Layer 5 of a small transformer language model trained on English Wikipedia (15 layers, counted from 0, width 128).
A neuron's activation on a vector x is SiLU(gate . x) times (in . x), where the dot is the dot product.

Input weights of the MLP neurons that the questions are about. A number n stands for (n - 128) times 0.003.
n48 gate: 174, 111, 114, 147, 145, 71, 147, 128, 162, 121, 208, 95, 178, 81, 179, 170, 115, 157, 143, 65, 29, 206, 142, 166, 129, 97, 160, 138, 118, 138, 95, 182, 115, 166, 56, 186, 123, 122, 127, 117, 118, 98, 110, 155, 129, 130, 135, 181, 145, 130, 165, 90, 111, 114, 160, 166, 61, 130, 180, 119, 194, 116, 125, 90, 58, 156, 128, 110, 134, 113, 147, 120, 134, 94, 104, 144, 166, 185, 173, 140, 134, 139, 156, 94, 91, 168, 199, 109, 133, 118, 73, 135, 139, 142, 110, 50, 55, 127, 160, 166, 180, 207, 122, 177, 143, 157, 58, 158, 129, 159, 114, 164, 128, 163, 126, 147, 160, 8, 130, 84, 163, 131, 171, 146, 144, 112, 130, 171
n118 gate: 116, 153, 87, 104, 111, 152, 125, 131, 70, 166, 69, 139, 82, 92, 172, 155, 89, 96, 162, 153, 151, 215, 137, 137, 121, 144, 149, 153, 56, 124, 107, 105, 142, 159, 146, 100, 144, 136, 156, 93, 105, 86, 152, 144, 98, 124, 124, 105, 101, 111, 78, 125, 157, 118, 92, 139, 108, 105, 103, 100, 156, 205, 160, 124, 106, 137, 153, 172, 86, 134, 183, 111, 145, 108, 121, 146, 141, 120, 141, 121, 81, 156, 141, 92, 125, 141, 161, 129, 164, 146, 96, 128, 125, 84, 65, 121, 160, 76, 122, 164, 192, 176, 142, 107, 104, 182, 114, 143, 166, 150, 92, 93, 201, 177, 151, 118, 171, 116, 76, 152, 153, 152, 149, 136, 119, 91, 65, 179
n131 gate: 144, 107, 114, 138, 173, 123, 137, 103, 56, 117, 134, 116, 147, 166, 85, 94, 124, 127, 150, 180, 145, 130, 96, 141, 100, 167, 157, 102, 131, 112, 147, 166, 111, 202, 103, 93, 157, 103, 95, 79, 172, 84, 149, 102, 113, 62, 180, 151, 119, 77, 84, 84, 163, 115, 99, 147, 160, 107, 178, 63, 89, 175, 136, 155, 66, 135, 153, 86, 154, 160, 145, 146, 105, 134, 95, 52, 61, 108, 171, 120, 96, 147, 109, 182, 114, 145, 138, 102, 126, 154, 187, 165, 166, 165, 141, 150, 113, 119, 120, 104, 134, 147, 112, 81, 137, 102, 135, 156, 162, 136, 91, 139, 134, 106, 72, 101, 129, 126, 108, 111, 193, 162, 117, 150, 141, 140, 99, 174
n224 gate: 118, 63, 151, 150, 127, 122, 89, 78, 125, 97, 110, 152, 192, 141, 86, 42, 154, 162, 191, 143, 104, 137, 151, 155, 149, 133, 132, 112, 101, 96, 115, 121, 87, 234, 75, 98, 117, 110, 180, 192, 129, 114, 111, 144, 111, 106, 131, 141, 160, 143, 145, 133, 161, 99, 121, 74, 121, 165, 119, 57, 131, 170, 134, 109, 124, 186, 111, 194, 103, 94, 39, 177, 154, 138, 99, 119, 138, 119, 126, 144, 145, 111, 146, 111, 128, 122, 121, 141, 154, 130, 126, 31, 97, 155, 80, 152, 114, 135, 125, 74, 125, 131, 198, 165, 183, 172, 116, 109, 109, 132, 88, 160, 107, 180, 152, 119, 117, 84, 134, 107, 78, 177, 132, 53, 108, 113, 135, 100
n48 in: 124, 136, 114, 141, 123, 110, 102, 152, 118, 107, 116, 81, 70, 192, 137, 186, 145, 88, 155, 73, 123, 124, 82, 117, 148, 160, 152, 151, 152, 100, 99, 66, 122, 119, 170, 99, 112, 147, 149, 161, 107, 109, 133, 151, 136, 122, 127, 119, 181, 167, 102, 89, 99, 116, 104, 89, 81, 114, 119, 92, 112, 75, 144, 185, 107, 177, 173, 133, 185, 118, 146, 63, 111, 130, 192, 103, 103, 101, 97, 97, 85, 128, 156, 120, 128, 128, 122, 115, 144, 85, 116, 121, 121, 169, 116, 147, 150, 142, 71, 183, 43, 147, 119, 122, 144, 117, 134, 64, 122, 68, 143, 139, 171, 82, 84, 112, 101, 89, 123, 206, 177, 158, 142, 94, 62, 137, 135, 155
n118 in: 150, 127, 83, 147, 85, 160, 100, 80, 99, 137, 124, 110, 138, 152, 60, 194, 79, 125, 140, 137, 101, 159, 120, 128, 120, 103, 135, 114, 104, 49, 109, 85, 156, 111, 111, 106, 117, 160, 150, 117, 114, 106, 131, 79, 160, 125, 143, 114, 117, 140, 95, 103, 177, 147, 83, 149, 87, 89, 102, 144, 156, 144, 143, 99, 115, 127, 174, 131, 133, 88, 156, 145, 105, 98, 127, 104, 83, 83, 129, 115, 148, 155, 151, 146, 155, 52, 102, 85, 127, 171, 116, 129, 170, 90, 80, 124, 152, 83, 125, 129, 161, 91, 89, 125, 93, 93, 144, 98, 146, 139, 131, 123, 147, 128, 143, 99, 109, 159, 104, 103, 151, 128, 158, 101, 130, 177, 182, 111
n131 in: 102, 88, 118, 134, 152, 121, 154, 62, 88, 152, 126, 143, 109, 93, 166, 104, 80, 166, 149, 126, 149, 132, 137, 105, 116, 145, 176, 107, 152, 91, 109, 110, 156, 97, 152, 157, 146, 96, 152, 105, 92, 193, 87, 131, 176, 128, 125, 117, 118, 143, 83, 129, 112, 111, 142, 102, 159, 110, 162, 108, 129, 139, 121, 150, 93, 83, 181, 173, 141, 149, 138, 60, 120, 151, 140, 48, 123, 86, 127, 171, 118, 105, 119, 113, 70, 137, 158, 181, 141, 178, 129, 157, 181, 74, 140, 101, 132, 134, 120, 122, 199, 107, 119, 161, 114, 173, 95, 126, 159, 123, 148, 149, 184, 120, 116, 136, 114, 135, 51, 184, 175, 57, 134, 124, 150, 122, 96, 129
n224 in: 131, 124, 68, 126, 84, 131, 156, 100, 102, 124, 115, 163, 162, 84, 116, 112, 121, 110, 95, 159, 196, 119, 84, 96, 182, 119, 129, 184, 123, 160, 162, 120, 105, 189, 106, 105, 137, 99, 58, 129, 119, 163, 192, 101, 125, 105, 88, 148, 132, 71, 109, 113, 113, 97, 104, 171, 130, 120, 148, 97, 133, 178, 64, 106, 152, 149, 152, 132, 181, 107, 132, 114, 166, 105, 85, 31, 113, 122, 89, 125, 102, 105, 102, 108, 201, 126, 111, 107, 109, 160, 68, 194, 67, 93, 72, 81, 117, 116, 117, 120, 98, 89, 152, 122, 131, 116, 129, 114, 121, 76, 94, 131, 105, 136, 135, 113, 150, 138, 122, 146, 95, 70, 171, 120, 110, 162, 180, 123

Each question shows a token from some text and the vector x that enters the MLP there. A number n stands for (n - 128) times 0.033.

" ex": 111, 138, 140, 128, 147, 141, 133, 96, 123, 134, 137, 50, 131, 146, 134, 103, 123, 90, 113, 120, 106, 114, 124, 124, 116, 97, 132, 115, 153, 147, 123, 163, 151, 147, 138, 93, 152, 145, 120, 125, 123, 159, 101, 151, 106, 125, 76, 111, 89, 120, 101, 163, 124, 140, 112, 127, 183, 133, 139, 145, 121, 118, 100, 117, 157, 87, 98, 121, 143, 125, 126, 122, 125, 103, 116, 103, 183, 101, 117, 192, 90, 125, 131, 62, 126, 121, 135, 116, 133, 126, 75, 154, 136, 147, 113, 110, 118, 110, 85, 127, 97, 92, 189, 99, 112, 112, 176, 162, 106, 149, 98, 149, 177, 163, 115, 148, 151, 137, 168, 137, 97, 169, 105, 134, 131, 91, 101, 126
Which of these neurons fires most? n48

"er": 149, 169, 128, 140, 107, 181, 118, 119, 132, 130, 156, 163, 111, 119, 103, 152, 105, 127, 134, 138, 86, 95, 139, 142, 142, 98, 146, 153, 135, 127, 104, 176, 161, 116, 112, 115, 149, 139, 131, 164, 148, 124, 129, 150, 161, 116, 116, 128, 109, 111, 111, 148, 154, 151, 91, 130, 160, 192, 122, 178, 96, 132, 104, 112, 122, 71, 119, 113, 106, 131, 108, 106, 78, 139, 158, 151, 117, 103, 158, 110, 143, 173, 121, 130, 141, 117, 124, 146, 144, 111, 143, 125, 110, 142, 100, 115, 122, 184, 143, 118, 129, 103, 91, 153, 143, 102, 203, 123, 81, 154, 142, 87, 95, 129, 158, 112, 142, 130, 45, 131, 87, 116, 90, 155, 139, 123, 111, 136
Which neuron fires most, and how strongly? n48, at about 0.47

",": 99, 136, 96, 148, 112, 155, 138, 101, 117, 166, 118, 129, 144, 143, 128, 113, 160, 121, 149, 142, 112, 84, 106, 144, 112, 142, 119, 122, 147, 105, 138, 114, 65, 129, 127, 140, 103, 141, 162, 120, 88, 115, 109, 115, 130, 164, 114, 111, 146, 157, 138, 121, 119, 105, 182, 135, 132, 137, 124, 125, 148, 112, 124, 109, 118, 139, 125, 107, 195, 182, 118, 113, 123, 138, 98, 101, 85, 108, 172, 120, 131, 139, 133, 130, 136, 128, 117, 138, 153, 120, 96, 120, 141, 112, 147, 125, 113, 158, 125, 118, 130, 123, 101, 104, 146, 109, 136, 160, 59, 107, 82, 150, 137, 128, 125, 104, 175, 150, 107, 136, 157, 150, 99, 153, 139, 72, 183, 126
Which two neurons fire most, strongest first? n131, n224

"ö": 165, 156, 113, 111, 124, 133, 135, 134, 153, 130, 134, 172, 155, 132, 133, 131, 209, 136, 162, 105, 120, 120, 132, 98, 170, 167, 88, 137, 147, 124, 144, 182, 146, 123, 124, 146, 119, 163, 130, 139, 167, 102, 117, 104, 123, 139, 109, 138, 134, 134, 156, 120, 101, 100, 168, 126, 148, 106, 110, 186, 162, 127, 116, 141, 119, 103, 93, 127, 115, 133, 160, 148, 189, 141, 155, 150, 124, 92, 170, 195, 117, 111, 98, 163, 154, 152, 108, 151, 130, 119, 165, 126, 146, 117, 118, 131, 94, 145, 126, 133, 108, 133, 121, 128, 145, 119, 138, 105, 116, 208, 116, 112, 181, 115, 150, 201, 130, 125, 115, 146, 106, 152, 148, 108, 142, 141, 131, 122
Which two neurons fire most, strongest first? n118, n131

" of": 127, 122, 148, 128, 82, 152, 107, 151, 124, 105, 142, 122, 139, 152, 121, 139, 169, 88, 101, 120, 119, 148, 164, 131, 150, 114, 116, 127, 114, 145, 147, 114, 107, 101, 171, 136, 129, 132, 138, 121, 110, 149, 125, 115, 104, 200, 127, 122, 138, 114, 135, 132, 94, 112, 80, 147, 164, 130, 132, 207, 123, 137, 85, 131, 122, 109, 105, 106, 138, 112, 158, 164, 86, 120, 99, 132, 138, 122, 141, 152, 144, 137, 127, 121, 114, 135, 157, 171, 129, 104, 102, 143, 146, 115, 158, 129, 96, 199, 95, 127, 125, 119, 66, 124, 138, 81, 116, 155, 75, 124, 146, 173, 140, 126, 101, 140, 58, 184, 112, 133, 113, 131, 134, 94, 136, 109, 131, 138
Which neuron fires most, and how strongly? n224, at about 0.15

"vi": 135, 86, 139, 108, 127, 69, 170, 110, 173, 177, 119, 139, 113, 67, 159, 100, 119, 85, 153, 173, 118, 151, 126, 105, 151, 115, 149, 83, 130, 126, 130, 172, 118, 105, 155, 130, 96, 110, 118, 132, 152, 133, 138, 104, 97, 130, 71, 118, 118, 154, 120, 133, 130, 90, 109, 136, 156, 121, 104, 140, 102, 118, 117, 106, 164, 80, 89, 126, 110, 169, 137, 120, 165, 142, 85, 152, 124, 87, 100, 99, 130, 99, 142, 77, 126, 120, 132, 116, 119, 150, 112, 143, 118, 113, 110, 140, 122, 163, 103, 114, 152, 145, 168, 135, 161, 123, 120, 171, 113, 115, 137, 104, 123, 132, 156, 171, 116, 166, 142, 144, 159, 109, 159, 124, 92, 100, 143, 128
Which neuron fires most, and how strongly? n48, at about 0.39

"g": 134, 159, 153, 114, 168, 67, 127, 100, 133, 72, 142, 155, 105, 154, 174, 152, 140, 129, 157, 134, 124, 103, 121, 91, 141, 130, 103, 96, 162, 113, 160, 161, 159, 87, 108, 148, 86, 120, 129, 138, 168, 82, 121, 101, 115, 128, 128, 156, 117, 160, 102, 113, 126, 123, 116, 138, 144, 147, 140, 137, 92, 69, 120, 152, 115, 130, 160, 135, 148, 175, 128, 125, 117, 130, 89, 172, 111, 80, 144, 67, 94, 138, 115, 148, 125, 135, 118, 123, 153, 109, 123, 126, 126, 166, 170, 122, 99, 156, 102, 131, 152, 120, 162, 146, 116, 93, 86, 124, 129, 160, 107, 125, 150, 159, 126, 173, 139, 113, 122, 123, 114, 111, 118, 162, 178, 114, 108, 95
Which two neurons fire most, strongest first? n224, n118

" An": 168, 128, 142, 177, 95, 142, 109, 141, 166, 175, 122, 117, 150, 167, 127, 124, 137, 112, 120, 159, 116, 147, 105, 118, 139, 109, 131, 127, 132, 145, 143, 79, 183, 92, 128, 131, 164, 165, 115, 138, 145, 139, 151, 152, 97, 85, 149, 149, 143, 102, 119, 150, 175, 108, 136, 159, 117, 131, 104, 197, 140, 114, 107, 114, 128, 126, 106, 101, 160, 129, 98, 156, 142, 147, 168, 125, 131, 104, 140, 120, 157, 141, 169, 201, 146, 127, 161, 129, 153, 106, 92, 151, 140, 140, 130, 125, 128, 127, 100, 149, 133, 100, 130, 130, 83, 115, 153, 125, 85, 91, 129, 131, 149, 165, 130, 70, 155, 119, 94, 155, 117, 109, 105, 144, 141, 168, 120, 117
Which of these neurons fires most? n131

"ang": 144, 171, 105, 93, 133, 132, 116, 116, 120, 121, 175, 154, 101, 127, 137, 151, 143, 76, 135, 111, 160, 111, 123, 66, 105, 172, 139, 61, 115, 126, 93, 102, 118, 128, 171, 123, 72, 135, 158, 106, 180, 103, 145, 114, 126, 163, 125, 171, 150, 152, 121, 126, 92, 91, 112, 139, 79, 123, 141, 99, 108, 152, 120, 109, 132, 138, 114, 119, 124, 150, 112, 89, 166, 158, 127, 164, 130, 66, 151, 123, 94, 136, 154, 168, 119, 120, 113, 113, 134, 126, 170, 139, 120, 166, 142, 110, 103, 145, 105, 79, 117, 143, 114, 90, 145, 117, 135, 65, 94, 147, 94, 131, 134, 141, 125, 169, 103, 123, 158, 157, 109, 147, 117, 136, 140, 112, 123, 134
Which of these neurons fires most? n224

"ed": 118, 105, 153, 131, 113, 148, 85, 106, 144, 137, 137, 72, 96, 131, 102, 123, 78, 83, 104, 128, 101, 142, 145, 110, 105, 114, 151, 83, 108, 65, 155, 136, 124, 98, 167, 108, 118, 165, 114, 123, 102, 139, 135, 119, 145, 111, 84, 168, 94, 158, 102, 67, 118, 128, 124, 114, 140, 125, 115, 109, 149, 131, 119, 144, 112, 86, 90, 103, 149, 134, 114, 87, 158, 125, 158, 127, 115, 110, 149, 99, 81, 88, 185, 84, 107, 133, 132, 135, 133, 156, 51, 165, 147, 132, 119, 154, 119, 148, 106, 157, 139, 113, 104, 146, 97, 106, 120, 130, 91, 146, 144, 100, 141, 120, 140, 150, 115, 155, 128, 117, 146, 137, 128, 156, 147, 135, 96, 162
Which neuron fires most, and how strongly? n118, at about 1.1

"ma": 117, 178, 110, 102, 162, 108, 118, 130, 114, 172, 125, 115, 153, 121, 149, 143, 82, 119, 104, 104, 155, 143, 163, 123, 126, 125, 131, 83, 143, 133, 129, 123, 142, 93, 161, 115, 107, 170, 128, 154, 151, 153, 154, 108, 117, 144, 141, 129, 76, 116, 159, 132, 150, 83, 105, 108, 131, 139, 107, 167, 101, 167, 106, 139, 121, 129, 102, 109, 120, 174, 97, 121, 143, 145, 86, 123, 101, 162, 125, 150, 165, 145, 162, 133, 142, 118, 132, 151, 153, 70, 124, 138, 117, 140, 155, 125, 172, 111, 130, 99, 70, 80, 102, 160, 101, 114, 169, 84, 109, 124, 137, 115, 148, 99, 117, 71, 166, 147, 107, 129, 128, 132, 77, 136, 155, 135, 142, 91
Which three neurons fire most, strongest first? n131, n224, n48

"F": 107, 114, 102, 105, 154, 102, 115, 162, 160, 143, 109, 133, 120, 121, 105, 129, 148, 122, 125, 135, 103, 127, 108, 139, 196, 105, 129, 111, 143, 127, 118, 156, 127, 97, 117, 131, 150, 138, 120, 156, 66, 156, 131, 130, 123, 127, 116, 121, 98, 160, 92, 170, 148, 135, 162, 163, 153, 137, 129, 111, 107, 69, 129, 133, 127, 86, 101, 151, 122, 179, 82, 112, 142, 137, 88, 72, 165, 130, 173, 114, 166, 122, 120, 115, 160, 153, 132, 133, 119, 188, 120, 106, 116, 152, 104, 134, 117, 110, 104, 118, 157, 107, 98, 123, 160, 130, 122, 128, 72, 131, 57, 151, 159, 149, 144, 133, 115, 152, 165, 154, 160, 96, 125, 128, 145, 139, 107, 117
Which of these neurons fires most? n118

"vo": 149, 115, 129, 118, 127, 104, 114, 111, 125, 154, 147, 99, 127, 108, 151, 78, 153, 145, 141, 126, 125, 157, 145, 123, 137, 113, 130, 157, 112, 124, 166, 138, 88, 131, 139, 145, 99, 176, 119, 119, 80, 128, 168, 112, 96, 150, 70, 120, 150, 132, 144, 127, 160, 119, 136, 149, 121, 96, 97, 153, 91, 135, 119, 96, 109, 149, 109, 99, 154, 139, 145, 137, 177, 110, 156, 119, 135, 117, 141, 116, 184, 82, 100, 52, 148, 160, 68, 99, 169, 113, 116, 155, 130, 160, 126, 144, 158, 156, 88, 142, 126, 145, 129, 139, 114, 138, 118, 119, 109, 135, 136, 139, 151, 135, 168, 137, 163, 152, 195, 155, 107, 133, 128, 121, 101, 155, 127, 161
Which of these neurons fires most? n131

"\n": 112, 150, 112, 101, 148, 133, 109, 131, 123, 170, 83, 114, 136, 131, 114, 169, 120, 127, 173, 126, 97, 123, 161, 145, 140, 96, 119, 118, 95, 121, 114, 109, 94, 136, 132, 145, 125, 120, 163, 143, 91, 119, 140, 128, 151, 142, 131, 118, 140, 119, 127, 128, 149, 109, 116, 148, 153, 131, 136, 140, 142, 109, 132, 123, 139, 107, 155, 106, 92, 138, 57, 143, 149, 131, 153, 124, 126, 99, 147, 136, 127, 122, 129, 137, 147, 121, 130, 176, 143, 137, 132, 149, 151, 113, 84, 137, 95, 190, 128, 119, 148, 133, 134, 84, 108, 122, 127, 93, 63, 145, 53, 106, 156, 100, 82, 84, 119, 135, 123, 105, 196, 139, 148, 162, 113, 159, 133, 140
Which neuron fires most, and how strongly? n118, at about 1.1

"o": 144, 140, 98, 101, 152, 63, 120, 129, 118, 166, 119, 137, 157, 154, 125, 101, 134, 127, 134, 101, 101, 154, 162, 178, 85, 83, 115, 100, 115, 130, 128, 166, 98, 140, 130, 141, 173, 136, 114, 91, 85, 110, 136, 155, 93, 170, 124, 137, 90, 164, 136, 99, 162, 118, 163, 123, 114, 141, 135, 161, 92, 65, 144, 162, 99, 92, 127, 128, 110, 168, 117, 137, 107, 146, 154, 126, 157, 118, 127, 155, 131, 108, 119, 98, 139, 121, 120, 121, 132, 131, 118, 118, 133, 132, 142, 95, 118, 139, 95, 170, 124, 124, 129, 129, 209, 128, 90, 136, 92, 158, 139, 167, 71, 170, 137, 167, 161, 117, 174, 122, 121, 116, 105, 152, 135, 149, 113, 153
Which two neurons fire most, strongest first? n118, n131

".": 96, 135, 145, 110, 120, 130, 107, 124, 127, 143, 102, 85, 101, 75, 101, 104, 115, 133, 136, 120, 110, 112, 170, 149, 137, 134, 111, 89, 98, 147, 123, 191, 122, 123, 84, 152, 111, 116, 141, 129, 56, 154, 132, 138, 119, 118, 149, 143, 153, 123, 127, 126, 121, 124, 113, 122, 170, 154, 141, 133, 152, 70, 125, 159, 156, 123, 147, 102, 167, 141, 102, 111, 127, 125, 173, 99, 151, 136, 125, 102, 91, 87, 120, 125, 152, 132, 113, 126, 145, 129, 98, 148, 140, 88, 161, 156, 130, 150, 156, 122, 146, 80, 138, 139, 109, 123, 173, 146, 71, 142, 81, 113, 140, 123, 108, 96, 149, 162, 128, 158, 175, 139, 112, 124, 129, 84, 170, 168
Which neuron fires most, and how strongly? n118, at about 0.18